Layer 2 of a small transformer language model trained on English Wikipedia (9 layers, counted from 0, width 64).
In attention head 1, each number of a token's query is one row of weights dot the token's vector x. The head spreads its attention over the tokens so far by the softmax of query dot key.

Query weights of the head. A number n stands for n times 0.0072.
q0: -16 -16 13 -21 14 40 -1 -10 -8 -34 31 15 9 6 -25 -25 13 -35 -15 19 -2 21 -36 43 -11 -23 15 18 14 35 22 8 18 -17 -3 -4 23 -13 -36 15 -24 -33 47 -19 23 53 16 10 33 -11 5 -1 -2 -4 -12 -5 -35 0 0 -29 -48 9 3 -1
q1: -19 15 22 -26 6 83 -36 -38 18 -52 31 11 14 33 -30 -63 22 -15 -10 14 -2 15 -7 27 -3 -76 -11 17 24 10 39 5 25 -36 -39 -3 55 -20 -41 24 -14 -7 -3 -26 3 46 0 -12 27 10 15 -23 -7 -3 -12 -7 -27 7 0 -23 -9 16 27 12
q2: -32 -25 28 -19 40 25 13 -9 20 -28 -8 15 -13 7 -33 -36 -9 -34 -33 -3 -19 16 -10 56 -44 -34 21 24 5 18 8 38 31 -18 -6 15 52 -15 -22 27 -21 -18 5 -41 37 58 20 1 5 22 20 -17 -20 -3 47 -28 -4 -24 24 -46 1 22 13 -11
q3: 6 0 26 -5 16 11 -3 -17 68 -8 25 -33 19 34 -17 -42 -9 21 -15 -64 -39 15 -16 27 -11 -11 15 -21 -1 -32 13 28 -24 -9 -11 66 19 -53 -1 -15 -16 -9 -38 -27 -12 -15 16 -14 -1 24 26 19 34 65 2 29 18 -19 -18 10 -4 0 -3 -21
q4: 32 6 -35 25 -33 -74 1 37 0 47 -13 -3 -16 6 46 54 8 56 17 -18 -12 -6 45 -43 13 50 -10 -32 5 -21 -32 -23 -50 35 20 1 -68 39 45 -38 16 36 -24 45 -47 -80 -29 0 -45 -3 5 25 -1 9 0 0 27 -4 8 46 64 -45 -5 11
q5: -12 -8 30 -37 5 37 26 6 2 -42 8 10 3 -14 -34 -46 -6 -7 -15 -13 -7 12 -4 11 -27 -42 -7 38 -3 -3 30 17 30 -27 0 4 30 -7 -22 21 -26 -16 6 -22 29 55 14 25 7 -10 -3 -27 3 -9 23 -4 -12 9 -4 -18 -23 21 -4 -10
q6: 5 26 -74 58 17 -87 -40 24 2 59 -15 5 -15 7 64 71 7 44 9 24 -2 -10 33 -34 64 65 -26 -59 -16 29 -24 -31 -67 55 -5 -19 -63 4 32 -36 24 41 -1 72 -94 -70 -9 -34 -14 10 -11 33 8 -14 -64 39 26 -2 -17 43 18 -22 -9 7
q7: 24 -16 19 15 37 -7 10 -29 4 -56 -8 11 -17 1 4 29 -13 30 12 -12 -6 -13 29 -16 -24 -12 27 6 10 -28 -21 -46 22 -37 13 -52 27 5 -10 -9 4 4 51 -4 5 3 -34 -47 4 17 12 56 39 33 -26 5 -22 27 33 -6 -15 -8 -12 -25
q8: -29 -38 14 8 -22 14 9 7 -32 -23 5 0 3 -10 60 -60 -2 22 6 2 49 4 32 6 12 -4 5 -16 -3 8 -8 33 -4 -30 9 -29 -17 24 -1 -5 -30 6 27 17 18 -23 -6 -25 -29 7 35 -33 -7 -17 6 4 17 -18 9 -16 -1 17 -3 46
q9: 12 16 -7 -28 -26 -30 -4 15 24 37 -16 13 -4 36 -26 -35 4 -4 -4 -2 36 -22 -4 -4 -26 0 33 44 -21 -39 29 6 11 9 24 22 -1 2 -8 -11 4 28 7 -22 -1 9 -14 15 21 24 -61 -23 -23 -5 15 23 17 -4 -7 -17 27 -2 -28 0
q10: -61 -51 11 55 -20 -20 -20 5 1 20 -13 -6 -17 31 -62 1 0 -59 15 -1 8 12 -2 34 -2 8 31 19 -4 -43 22 11 -26 -22 9 16 -11 -16 15 -4 -15 -10 -20 71 -15 -41 23 23 -6 -14 39 14 37 -38 42 -15 4 10 -26 18 29 -13 -6 27
q11: -48 27 1 -5 15 -27 -11 -16 -8 3 -2 -14 5 4 14 -19 -6 -41 27 22 16 33 12 41 29 -28 29 4 -15 -43 -16 -13 -35 -29 -11 26 11 -2 -78 -3 25 2 60 15 46 -3 -35 36 -2 13 -21 -20 -2 37 -34 58 5 19 -6 19 -2 6 3 3
q12: 8 -50 6 -20 -21 -27 13 -22 55 -16 -34 11 23 -4 12 -12 -26 48 -19 -30 60 -24 -21 58 14 -13 -32 40 15 -8 19 3 5 14 -13 30 1 4 2 -43 4 38 3 -3 -4 66 -1 -24 4 -18 -31 -9 21 -17 -2 -27 4 -15 -8 -35 -9 25 58 0
q13: -39 -8 -13 9 1 24 -17 -4 28 20 17 36 -34 -20 21 -2 -16 -40 -10 -18 68 -23 -33 3 -37 -24 10 -63 2 19 -20 -9 27 -1 16 33 7 -8 -2 4 11 33 -10 48 12 -30 44 9 -22 4 32 37 0 35 -19 -32 -35 -34 -10 -42 -2 31 -34 23
q14: 30 -9 18 0 15 27 10 -11 -40 3 8 12 62 -8 4 -9 3 -19 -17 11 6 17 -34 18 -36 -27 -8 2 39 -18 3 24 10 -18 -39 -26 -9 20 24 -57 -10 11 10 30 4 -36 19 26 -86 56 -3 15 5 -25 13 14 9 -3 14 4 6 -17 26 -22
q15: 49 27 -8 10 11 -5 -20 -45 -16 -12 -3 -49 11 15 -28 -2 19 -6 -6 -18 17 -35 4 10 67 36 38 6 -44 -13 -23 -21 -22 0 4 10 20 36 19 -10 10 -3 -12 -1 50 -9 -19 13 4 5 6 5 -17 11 16 -61 -20 35 24 -36 -31 44 -17 12
q16: -34 5 1 -5 -47 11 1 13 -56 -10 15 -34 23 -17 3 14 -1 -14 45 -13 13 -58 -20 9 27 -4 16 -13 9 8 -67 5 36 -41 -2 -17 15 -17 -29 -10 31 -19 -30 48 -9 -4 9 6 -27 18 27 -20 -12 25 1 25 58 -30 -1 1 -4 36 -5 52
q17: 3 -6 9 9 35 -15 -10 3 30 -11 -22 -2 28 -29 -33 -17 -9 -7 -35 46 23 2 13 5 -7 1 -17 -19 10 19 -5 24 56 14 -36 4 -50 20 -29 28 -2 25 -14 -6 -8 -44 -35 1 17 -8 71 -31 54 -16 6 -32 -27 -15 -11 -13 -11 -5 31 35
q18: 0 -29 -6 46 -37 30 -22 4 50 -22 -6 31 12 -24 20 17 11 -23 26 13 -41 60 -45 -77 28 -4 21 1 13 13 -17 1 -36 -22 -23 -16 58 19 -31 12 -37 6 0 1 28 37 30 -28 -2 20 11 -12 3 -12 -6 19 -49 48 10 -15 -17 -9 -19 -13
q19: -70 -15 36 -10 1 40 -13 19 28 39 17 29 -10 35 -45 -48 15 -31 9 -13 21 1 59 3 23 -24 -47 -4 -30 -4 -11 7 -7 15 34 16 -18 -42 -6 -50 16 -23 -34 12 26 -26 -4 12 17 10 3 25 40 -31 -14 -19 30 -14 55 1 -30 30 -12 -15
q20: 23 18 19 -37 8 9 2 12 24 -4 75 4 58 22 59 5 7 -5 -17 -10 -48 15 17 35 3 -43 -41 10 0 -11 -23 -27 -16 -44 -15 -16 47 41 -12 19 -31 -7 -51 -28 15 -8 -29 17 -6 -24 41 -14 5 6 -22 11 1 -26 30 5 -9 24 -24 2
q21: -26 -26 -53 -11 13 8 30 -20 9 11 40 -9 -2 43 44 -4 13 -18 -29 35 -25 -19 -28 -2 -13 24 0 33 36 -28 -37 18 0 -25 -1 14 18 -12 -23 -14 0 -39 -3 0 10 -9 -27 -20 16 8 -4 19 6 -1 -4 -15 -9 23 29 30 19 27 -34 -8
q22: -45 22 30 17 -29 -16 5 -70 17 1 -12 8 24 11 21 16 53 -13 32 -18 -13 -23 48 25 12 22 18 -10 38 -6 3 2 -37 17 -9 -67 -43 34 -40 -3 7 -10 -1 -28 29 -34 53 -16 2 -26 15 -14 4 34 5 17 46 -31 54 -10 3 -52 -14 0
q23: 5 40 -15 -51 21 7 -26 -41 5 22 20 4 -17 -39 6 -38 -7 20 33 -42 14 -26 67 8 -34 -13 27 27 20 -4 -31 38 30 0 -32 11 -16 -27 0 -45 7 15 -5 46 36 29 2 -60 -7 -24 -15 10 -2 32 38 11 -39 15 -11 -10 54 7 -46 20
q24: -24 -13 -27 -33 -70 -7 -40 -37 54 -11 -4 -1 -5 -19 -1 18 8 -9 44 -3 6 17 -12 38 0 -58 2 60 17 16 1 -43 19 1 -42 -31 -1 -25 20 26 -1 17 -29 6 17 -10 -59 -5 30 8 -10 52 31 -14 34 49 33 33 -28 -16 22 28 66 -70
q25: -23 -5 30 -26 7 39 -44 6 15 -21 32 -15 54 6 12 21 40 24 -8 7 -7 5 -10 2 -9 -18 -28 -12 -70 -35 -3 4 35 -13 7 1 15 -6 29 1 -5 36 17 27 -35 -17 -31 -71 -18 20 -7 29 34 -28 3 -59 16 -1 14 18 20 -40 7 31
q26: 4 -21 -20 32 31 -18 -14 -23 -20 0 60 32 50 -5 0 -30 -10 -23 37 -16 -53 14 -46 -18 17 -20 27 20 11 39 -9 -10 -5 -15 18 6 -31 39 -10 -4 -10 -23 22 -10 21 -3 7 -29 -18 -10 -8 11 9 -5 -1 -9 -9 33 -19 -9 -28 0 8 26
q27: 20 -37 15 -57 36 -20 -4 -14 13 -31 -14 23 -34 -1 -19 -12 -20 -23 24 5 8 -5 17 -9 12 15 1 -24 -12 17 -6 22 -25 37 14 -19 -3 19 -23 18 -3 -1 -13 -31 4 54 38 62 -11 -4 33 14 -12 -52 -31 -10 16 37 -2 16 14 4 -28 -33
q28: -22 -13 6 -50 -2 27 1 -15 7 31 33 3 7 -15 -17 -21 43 -31 -7 -44 25 11 8 -45 -10 11 16 -35 36 -25 26 14 5 -12 8 17 13 20 12 -39 24 31 21 -37 -2 11 -15 30 -11 -27 35 -19 -4 -5 10 54 -4 -4 -13 0 -57 26 3 -62
q29: 40 2 0 10 28 2 66 -10 10 -24 -10 -23 0 14 7 0 -12 -31 -15 0 -20 -30 -6 -3 24 -23 -12 4 18 -10 21 30 8 -4 -11 13 -19 -14 37 20 -22 1 -26 -38 8 49 -27 -35 4 -14 21 19 1 13 28 14 -44 -71 12 -14 26 -34 -6 27
q30: 15 -8 29 -4 11 8 -41 -7 7 -30 31 -35 35 5 -43 32 -29 -10 51 -2 2 -25 19 9 -39 -29 26 1 -31 13 73 -13 -6 -9 2 40 -20 -34 25 -31 17 -8 -7 -14 35 1 8 -28 -19 14 8 -25 7 -16 -33 44 -11 10 9 9 -5 28 10 -31
q31: 33 25 -22 59 -18 -1 6 -62 -45 5 33 20 11 24 -10 -19 11 7 -26 -56 -2 11 -42 24 -6 -12 -49 -47 4 41 -13 61 11 -4 -13 9 -44 24 -16 16 18 -11 10 34 17 53 -21 17 -15 6 -6 -36 18 -12 -34 -4 19 8 -32 -12 26 -4 -10 -11

Each question shows a short text with each token's key, already scaled and adjusted for position as the last token sees it. A number n stands for n times 0.035.

Then comes the last token's vector x. A number n stands for n times 0.036.

0 " named": 11 -31 73 6 -26 29 33 7 -7 -4 10 2 -3 7 -5 0 3 -2 15 5 17 -5 -10 -7 1 -5 5 5 -11 -11 -3 -3
1 " the": 25 -33 76 9 -2 25 35 12 -5 -4 4 3 1 10 -4 4 8 1 8 8 11 -1 -15 3 2 2 7 -1 1 -3 -1 -1
2 " M": 15 -40 85 9 25 22 37 11 -4 4 7 5 -3 1 -5 1 2 -3 18 7 4 0 -10 4 2 0 4 -3 1 0 6 0
3 "V": -24 -36 83 -1 27 20 33 12 1 3 8 7 -2 -5 -9 0 3 -5 13 8 6 -2 -8 6 6 -3 4 -2 1 -6 6 7
4 "P": -32 -35 75 4 -6 11 30 11 -4 -1 6 12 -2 -4 -11 -4 1 -6 16 1 9 1 -4 5 4 -3 5 1 4 -1 4 6
x: -5 18 -34 14 12 -17 -26 20 6 17 -26 -28 -20 5 12 9 9 -18 -3 -8 -20 -47 3 6 31 46 -3 -32 15 -2 -3 13 8 -14 7 9 3 -14 58 1 42 57 -12 8 -29 -16 8 2 -21 11 3 -11 8 -36 -4 41 29 5 -13 -42 2 -36 -15 14
Which token does the last token look at most? 3 "V"

0 ".\n\n": 13 -36 86 5 -20 30 41 12 1 0 2 2 3 0 -5 -8 3 1 15 -1 12 -1 -6 4 1 0 2 3 3 1 5 -3
1 "D": 39 -29 86 0 12 24 31 12 -4 -2 8 5 -5 0 -6 0 1 -7 12 4 10 1 -3 7 6 -4 3 4 0 -1 6 0
2 "ue": 9 -31 77 5 29 21 34 6 2 1 6 1 -3 -9 -5 3 -1 -4 10 11 14 -1 -12 8 7 5 5 0 -5 -11 6 -6
3 " to": -9 -34 71 4 28 16 33 12 -4 -1 9 -3 -4 5 -1 0 1 0 17 8 7 0 -17 0 13 3 7 4 -5 -3 6 -5
4 " its": -20 -35 68 4 6 14 36 10 -7 2 1 6 4 9 -1 2 3 1 9 9 5 3 -13 5 6 6 6 -2 -2 -5 1 -2
x: -8 31 -56 10 19 -40 -6 -1 3 14 -1 7 1 -12 2 -7 -21 -14 -43 17 6 -17 28 11 11 -13 18 -64 -12 32 43 24 10 -27 8 -6 22 -19 -9 -19 26 46 -18 13 2 -21 11 -6 13 28 -18 -5 36 2 -10 -4 7 33 5 -10 -35 -27 -32 13
Which token does the last token look at most? 4 " its"

0 "a": 22 -33 83 8 -22 29 33 8 -1 1 11 4 1 -4 -3 -3 4 -9 17 8 2 -5 -10 7 7 -1 4 2 -5 -4 4 -5
1 ".": 34 -39 85 11 2 24 33 8 -4 -6 8 -1 -1 0 2 -7 2 -2 18 1 16 -2 -9 4 5 -1 5 3 -1 -1 10 -7
2 " K": 15 -42 91 9 32 24 36 13 -2 2 4 5 -6 -2 -6 4 6 -6 11 6 10 0 -6 7 9 -3 6 -2 -1 2 11 2
3 "O": -21 -36 76 3 27 17 29 7 -4 0 8 5 0 -10 -4 -5 0 -7 13 1 7 -6 -13 2 9 -9 2 -4 0 0 3 1
4 " Pro": -30 -46 77 5 5 12 33 9 -1 -4 8 10 -4 -3 1 2 3 1 13 2 2 -4 -11 6 8 -6 7 6 3 2 4 -2
x: 9 13 -14 1 1 3 2 -9 -3 -15 3 3 -22 6 1 5 -24 -34 -9 -9 -30 -29 -19 -1 57 28 18 -9 17 8 5 5 9 34 -1 14 15 -10 -1 -35 32 84 -3 3 7 -25 -14 -12 -11 13 -17 3 18 -53 -4 45 24 8 -6 -37 -9 -9 -28 11
Which token does the last token look at most, and with what share of its attention? 4 " Pro", with about 80%

0 " b": 20 -37 93 14 -28 32 34 9 2 -1 9 2 -1 4 -7 -2 7 4 9 7 13 -1 -11 8 1 3 0 -4 -6 4 8 4
1 "p": 27 -30 78 10 14 23 29 3 -5 -5 4 9 -7 4 -6 0 0 -1 15 7 8 3 -6 1 -2 -7 5 8 0 -9 -1 9
2 " |\n": 6 -38 70 5 21 11 31 11 -2 2 -2 4 4 2 -10 -2 0 5 12 7 10 -4 -5 3 9 0 -2 2 4 -1 5 -3
3 "|": -8 -38 65 3 13 14 31 8 -5 5 -5 2 6 -7 -7 -3 -1 0 7 4 13 -8 -11 1 4 1 1 5 8 -1 0 2
4 " E": -33 -42 79 2 0 14 31 6 0 3 9 5 -2 -6 0 8 6 -5 10 11 7 -2 -5 6 10 -4 3 2 4 3 5 -2
x: -1 -13 -20 2 -6 -7 18 -2 7 -17 -14 -4 10 -4 29 8 3 -32 0 -14 -29 -27 1 -16 39 12 9 0 11 20 49 4 26 22 -1 1 -29 -20 -9 -38 31 60 -9 -10 -4 -41 -1 -7 -15 34 -2 -4 -16 -27 23 23 30 43 -20 -33 -24 -13 -25 38
Which token does the last token look at most, and with what share of its attention? 4 " E", with about 70%

0 " p": 17 -40 88 13 -29 32 33 12 -1 -4 9 11 0 4 -5 -1 4 -3 15 5 13 1 -9 8 3 1 4 5 -5 2 6 6
1 "ur": 28 -29 72 13 11 19 26 8 1 0 9 3 -7 0 0 -2 7 -1 7 9 14 1 -12 5 -2 -10 5 1 -1 -2 2 2
2 "p": 4 -33 78 8 31 20 30 3 -5 -4 5 8 -6 5 -6 -1 2 -4 17 6 10 2 -5 1 -4 -8 5 10 0 -7 -2 8
3 "os": -24 -32 75 7 23 16 31 6 -2 -1 8 1 0 -2 -8 -2 0 -11 12 9 4 -2 -6 10 9 2 0 3 -12 -1 3 -8
4 "es": -25 -34 76 9 -1 11 39 10 3 1 8 2 1 -1 -7 3 -3 -2 15 10 9 0 -10 10 4 7 -2 0 -6 -3 4 -11
x: 16 -7 -46 30 8 -51 44 16 -9 29 20 -29 1 -13 61 25 12 2 -31 21 -31 0 -11 23 12 -5 2 -23 -21 14 33 8 7 40 -8 -2 -6 -7 25 -27 25 44 -9 8 -13 -22 18 -13 6 -17 -39 -8 0 -28 -22 -16 -19 13 24 -17 0 -12 -22 -5
Which token does the last token look at most? 3 "os"

0 " ": 18 -37 85 9 -15 23 32 12 -5 -1 11 -2 1 1 -1 -3 -1 5 12 6 8 0 -5 5 3 5 2 2 1 3 0 4
1 "2": 12 -32 81 1 9 14 33 6 -3 -4 5 -3 -6 3 2 -6 -4 5 12 7 15 6 -9 3 0 4 3 3 6 0 3 0
2 "0": -5 -27 66 -3 23 13 25 6 -2 0 3 -3 -1 -3 -5 -4 3 5 10 2 7 9 -13 4 4 2 -2 1 1 3 -6 -3
3 "4": -23 -37 82 1 13 13 31 5 -4 -2 4 -2 -1 1 -1 -8 -3 1 14 4 13 4 -15 5 4 4 2 0 1 -1 1 0
4 " |": -26 -37 77 8 -2 7 32 9 -2 2 -1 -6 6 -3 -4 2 -3 0 15 6 10 -7 -12 2 4 0 2 4 6 2 5 2
x: 1 -11 -11 7 1 -43 11 -10 13 11 5 -11 -9 -5 63 19 3 -42 1 10 -19 -39 -11 41 4 32 7 -21 1 4 16 -5 25 -6 13 -9 -26 -11 14 -30 0 67 1 18 -30 16 4 9 7 -25 2 3 24 -25 -26 13 9 21 11 23 -32 -61 -19 8
Which token does the last token look at most? 2 "0"

0 "5": 23 -31 80 9 -12 25 30 8 -4 -4 3 2 -4 1 -4 -6 -6 3 13 10 14 3 -11 7 6 1 3 0 1 1 0 -3
1 ",": 28 -30 79 4 1 23 36 4 -2 -6 5 -6 -2 0 -4 -1 2 2 19 5 16 2 -4 7 5 -3 6 4 4 -1 5 -7
2 " San": 17 -37 77 5 28 20 30 3 -6 2 6 3 -5 -7 -1 0 -1 -5 8 6 6 -2 -8 3 4 -5 5 6 -9 -1 6 -7
3 "w": -23 -33 88 4 27 17 35 12 5 1 4 -2 -6 -3 3 3 10 0 15 6 10 0 -6 4 8 -5 7 3 4 -4 7 5
4 "a": -30 -41 81 9 -5 14 34 5 -3 0 9 3 0 -7 0 -4 3 -11 18 9 1 -3 -9 5 9 -3 4 4 -5 -6 4 -8
x: 15 -1 -32 22 0 -32 9 44 21 12 -6 -13 -13 -16 56 6 -15 -16 -18 1 13 -1 8 37 29 6 27 -21 10 3 19 12 0 62 -7 -16 -15 -13 33 -59 45 34 -17 0 -22 -33 -4 -23 -12 13 -2 -8 -22 -5 -9 22 -2 22 7 -13 -33 -21 -30 -14
Which token does the last token look at most, and with what share of its attention? 3 "w", with about 80%

0 ".": 21 -36 86 11 -27 28 32 8 -5 -6 7 -1 -1 0 1 -6 1 -2 19 2 16 -1 -8 4 6 -2 5 3 -1 -1 10 -7
1 " In": 31 -31 78 8 0 22 36 12 -2 -4 10 1 -7 0 -3 6 5 -1 14 9 15 7 -11 10 10 4 4 4 1 2 4 -14
2 " August": 12 -33 74 5 26 19 28 6 -6 -1 7 -3 4 4 4 1 11 0 16 7 9 4 -5 12 12 9 5 5 1 0 2 -5
3 " that": -11 -32 71 2 21 18 37 13 -3 -3 0 3 0 5 -1 -2 4 3 18 5 16 -2 -13 3 3 3 2 2 0 -6 -3 -2
4 " year": -28 -35 73 8 1 13 35 11 -1 -10 9 0 2 6 -1 -8 7 3 17 4 17 2 -8 13 4 7 5 -1 -2 -1 2 -1
x: -23 26 -25 -1 -14 -28 7 -2 13 26 16 2 -32 8 6 33 -14 -11 -31 18 -21 -6 21 18 17 15 -12 -55 -21 -14 16 -1 78 7 0 24 3 20 26 -14 4 34 -16 -13 -1 -3 -13 -24 -22 34 0 4 1 -48 -34 14 7 31 21 -12 2 -32 -3 0
Which token does the last token look at most? 3 " that"

0 " year": 18 -25 73 6 -21 25 30 10 0 -10 8 -1 3 5 -1 -7 7 6 17 5 16 3 -9 14 4 7 4 0 -2 -1 2 -1
1 " from": 33 -33 78 6 -1 25 33 13 -5 -2 11 -2 -1 7 -3 1 3 5 19 10 5 5 -11 1 15 0 5 6 -2 -2 3 -10
2 " the": 15 -33 76 6 20 22 37 12 -4 -2 3 3 1 8 -1 5 9 3 9 9 10 -1 -15 5 2 4 6 -1 3 -2 1 -3
3 " original": -5 -39 69 7 23 20 34 9 -1 -1 1 10 1 6 3 1 6 0 7 9 13 -4 -11 -1 6 3 8 0 0 -6 -2 2
4 " date": -21 -41 75 9 3 11 38 8 -2 0 10 5 -1 6 -6 -5 11 3 15 0 14 3 -11 6 6 3 0 5 -5 -1 1 -6
x: -4 9 -52 5 -10 -51 12 4 17 6 17 -16 -12 -6 16 -2 -21 3 -38 32 -18 -12 -12 27 32 13 -3 -64 -25 -5 11 4 57 28 0 -2 20 20 29 -6 23 32 20 -5 5 -13 0 5 -7 -3 -29 -5 3 -10 -32 25 9 20 39 -30 14 1 -23 -27
Which token does the last token look at most? 3 " original"

0 "==": 20 -34 87 -1 -19 27 37 17 3 4 -5 0 2 -5 -8 -5 -6 2 13 -1 9 -5 -13 1 2 2 2 0 4 1 2 3
1 "==\n\n": 20 -39 83 2 2 25 39 13 2 -2 -1 1 2 -1 -4 -7 2 2 12 0 11 -1 -7 2 1 1 -1 2 4 0 0 -2
2 "|": 7 -36 66 3 14 19 32 8 -4 4 -4 2 5 -6 -7 -3 -2 1 7 4 14 -8 -11 1 1 1 2 6 7 -1 -1 2
3 " P": -15 -44 86 8 28 16 36 13 -4 -2 5 9 -4 -2 -8 2 -1 -8 14 5 8 0 -9 6 2 -3 5 7 -2 1 5 4
4 "os": -35 -33 77 4 -9 11 31 6 -2 2 7 2 1 -5 -6 1 2 -14 11 7 4 -1 -6 9 12 1 3 4 -9 1 4 -6
x: 12 -6 -44 12 25 20 6 -1 -7 23 4 -28 -23 8 64 30 15 22 -12 5 -22 -25 8 -4 27 -2 -2 -19 0 -10 -3 20 -28 55 5 -15 -22 -13 27 -58 31 35 -14 26 -24 -30 35 -15 -11 -11 -36 -5 6 -41 -9 5 7 21 7 2 -13 11 -29 4
Which token does the last token look at most, and with what share of its attention? 3 " P", with about 100%

0 "ed": 20 -27 83 1 -23 26 35 15 3 -4 10 1 1 8 -4 3 4 -1 19 12 16 -4 -7 4 7 3 3 0 -6 -11 -5 -2
1 " air": 27 -34 73 8 -2 26 31 6 -1 1 6 8 2 -1 -4 -1 4 7 8 7 11 -6 -17 4 6 3 3 2 -8 0 3 1
2 "pl": 9 -31 78 6 29 21 30 6 -1 -2 9 4 1 -2 -1 -6 5 0 16 12 3 -2 -6 6 2 -7 2 8 -1 -4 2 8
3 "an": -20 -37 82 7 19 15 34 12 -5 -2 4 0 1 -1 0 -4 2 -10 13 13 7 2 -10 6 6 -1 -3 5 -5 -5 5 -8
4 "es": -28 -36 82 8 -2 11 39 13 5 -1 4 1 -1 -1 -7 1 -2 1 17 10 8 1 -11 9 5 8 -1 0 -7 -4 3 -11
x: 7 -13 -47 26 3 -50 44 16 6 28 17 -30 1 -19 54 24 6 10 -26 12 -32 8 -6 30 28 -7 5 -29 -26 16 36 7 18 38 -10 3 2 -8 19 -29 23 43 -14 18 -7 -17 15 -14 -14 -18 -32 -2 17 -40 -32 -8 -13 8 10 -19 5 -10 -20 -8
Which token does the last token look at most? 3 "an"

0 " cont": 17 -35 91 5 -24 31 38 7 3 -4 13 9 2 3 -3 -3 11 3 15 10 12 3 -5 4 10 4 7 5 -2 -4 1 2
1 "rol": 26 -33 80 4 5 30 35 7 6 -2 8 7 -6 4 2 0 10 7 15 7 5 1 -8 7 6 0 11 6 4 -5 -1 2
2 " de": 13 -41 73 6 24 22 30 7 0 -3 11 4 -6 -5 -8 -1 1 -3 16 6 5 -1 -8 3 3 5 7 6 -7 -8 -1 -3
3 "v": -25 -33 84 -1 21 22 36 8 4 -7 12 2 -6 -3 -1 -2 13 -5 17 16 7 -1 -3 3 2 -1 3 4 1 -9 0 4
4 "ices": -22 -32 69 2 3 17 38 9 8 0 4 3 1 3 -6 -1 -3 3 20 3 9 -5 -13 9 1 5 7 -5 -5 -3 -2 -2
x: -4 1 -40 28 9 -38 33 -1 2 -2 5 -10 3 -18 45 -3 -5 18 -22 2 -24 18 1 2 28 8 35 -50 -9 -1 27 16 16 -13 4 22 -28 19 50 -17 31 52 -5 14 0 -18 4 -34 31 -12 -30 -8 -9 -34 -34 13 -16 6 3 -12 5 -23 -20 -27
Which token does the last token look at most, and with what share of its attention? 4 "ices", with about 90%

0 "7": 25 -29 81 5 -13 24 30 9 -4 -5 2 4 -2 1 -6 -4 -5 1 14 8 14 5 -9 7 7 -2 1 1 1 0 2 -4
1 "9": 23 -32 78 5 13 19 30 10 -5 -4 5 5 -1 -1 -6 -3 -4 0 18 7 14 4 -12 4 4 0 0 0 2 2 1 -5
2 " |": 10 -37 76 10 24 15 31 10 -3 1 0 -5 6 -4 -7 2 -3 -1 15 7 9 -7 -11 4 3 -3 2 2 6 3 6 1
3 " ": -14 -45 85 10 17 11 35 11 -4 -1 10 -1 1 -1 -1 -2 -2 4 12 5 8 0 -3 4 3 3 2 1 1 3 0 5
4 "2": -12 -38 81 2 -6 3 35 6 -3 -5 5 -2 -5 4 2 -6 -4 4 10 7 14 5 -6 3 -2 3 4 3 7 0 3 1
x: -14 7 -58 -14 -1 -27 5 -24 2 48 -26 -20 33 -7 61 28 -27 -20 -41 1 -21 -1 9 8 24 28 -4 -3 16 9 26 7 41 8 21 -3 -14 -15 24 7 3 17 0 22 -5 -4 11 -5 -14 1 1 18 -5 -36 -39 22 -12 37 -5 -12 -47 -5 -12 13
Which token does the last token look at most, and with what share of its attention? 3 " ", with about 50%

0 "2": 21 -30 81 2 -9 22 32 8 -1 -2 1 0 0 -1 -8 -8 -1 3 13 7 13 3 -9 7 8 -2 3 -2 2 3 4 -2
1 " |": 25 -34 75 8 5 18 30 9 -3 2 0 -6 6 -4 -7 2 -2 -1 14 7 7 -7 -11 4 4 -3 3 3 6 3 7 2
2 " ": 7 -43 86 9 22 15 34 11 -5 -1 11 -2 1 0 -2 -3 -1 4 11 5 8 0 -4 5 3 3 2 2 1 3 1 5
3 "1": -14 -35 79 3 9 5 32 9 -2 -6 7 -1 -8 5 3 -2 0 5 10 2 12 5 -6 3 -1 4 3 4 8 1 4 0
4 " |": -25 -37 75 8 -2 6 32 9 -2 2 0 -7 6 -3 -5 2 -3 0 14 6 9 -7 -12 3 4 -1 1 5 6 2 6 2
x: -2 -11 -10 1 2 -44 13 -10 14 10 7 -11 -13 -3 62 19 2 -42 3 10 -18 -40 -9 41 1 34 6 -20 1 3 13 -5 27 -8 12 -9 -26 -13 11 -29 -1 70 7 16 -31 17 6 9 6 -25 2 3 19 -25 -23 18 9 23 9 24 -30 -58 -20 9
Which token does the last token look at most? 2 " "

0 " |": 19 -32 77 7 -20 21 29 10 -3 2 2 -6 5 -5 -6 3 -1 -2 15 7 7 -7 -10 4 3 -3 3 3 6 3 8 2
1 " Class": 22 -31 76 0 3 20 34 6 2 1 6 10 4 -2 -3 2 9 -1 11 2 11 7 -2 12 12 -3 8 8 2 2 3 0
2 "ification": 7 -31 65 1 18 16 31 9 3 -3 6 6 0 -3 -5 -2 4 4 16 2 7 -5 -10 5 4 -1 6 4 -4 0 0 -4
3 " round": -10 -41 78 5 19 17 37 9 3 -2 8 7 4 0 -3 -7 8 6 8 2 15 2 -10 9 13 -1 7 4 -4 0 5 5
4 " |\n": -20 -40 71 3 -3 4 32 9 -1 1 -3 0 4 1 -10 -4 0 6 11 4 7 -2 -6 4 9 0 -4 2 3 0 3 -3
x: -8 25 -10 -34 16 -26 20 11 34 6 0 -13 8 3 17 -1 -12 17 -6 -12 -14 3 -3 25 33 8 -8 -18 -17 -12 37 -6 24 -13 9 -14 1 5 5 -20 -16 71 -7 7 -23 33 31 24 -17 -18 -12 -34 24 -70 -29 21 1 31 3 -22 -32 -13 -16 13
Which two tokens does the last token look at most, in order? 0 " |", 4 " |\n"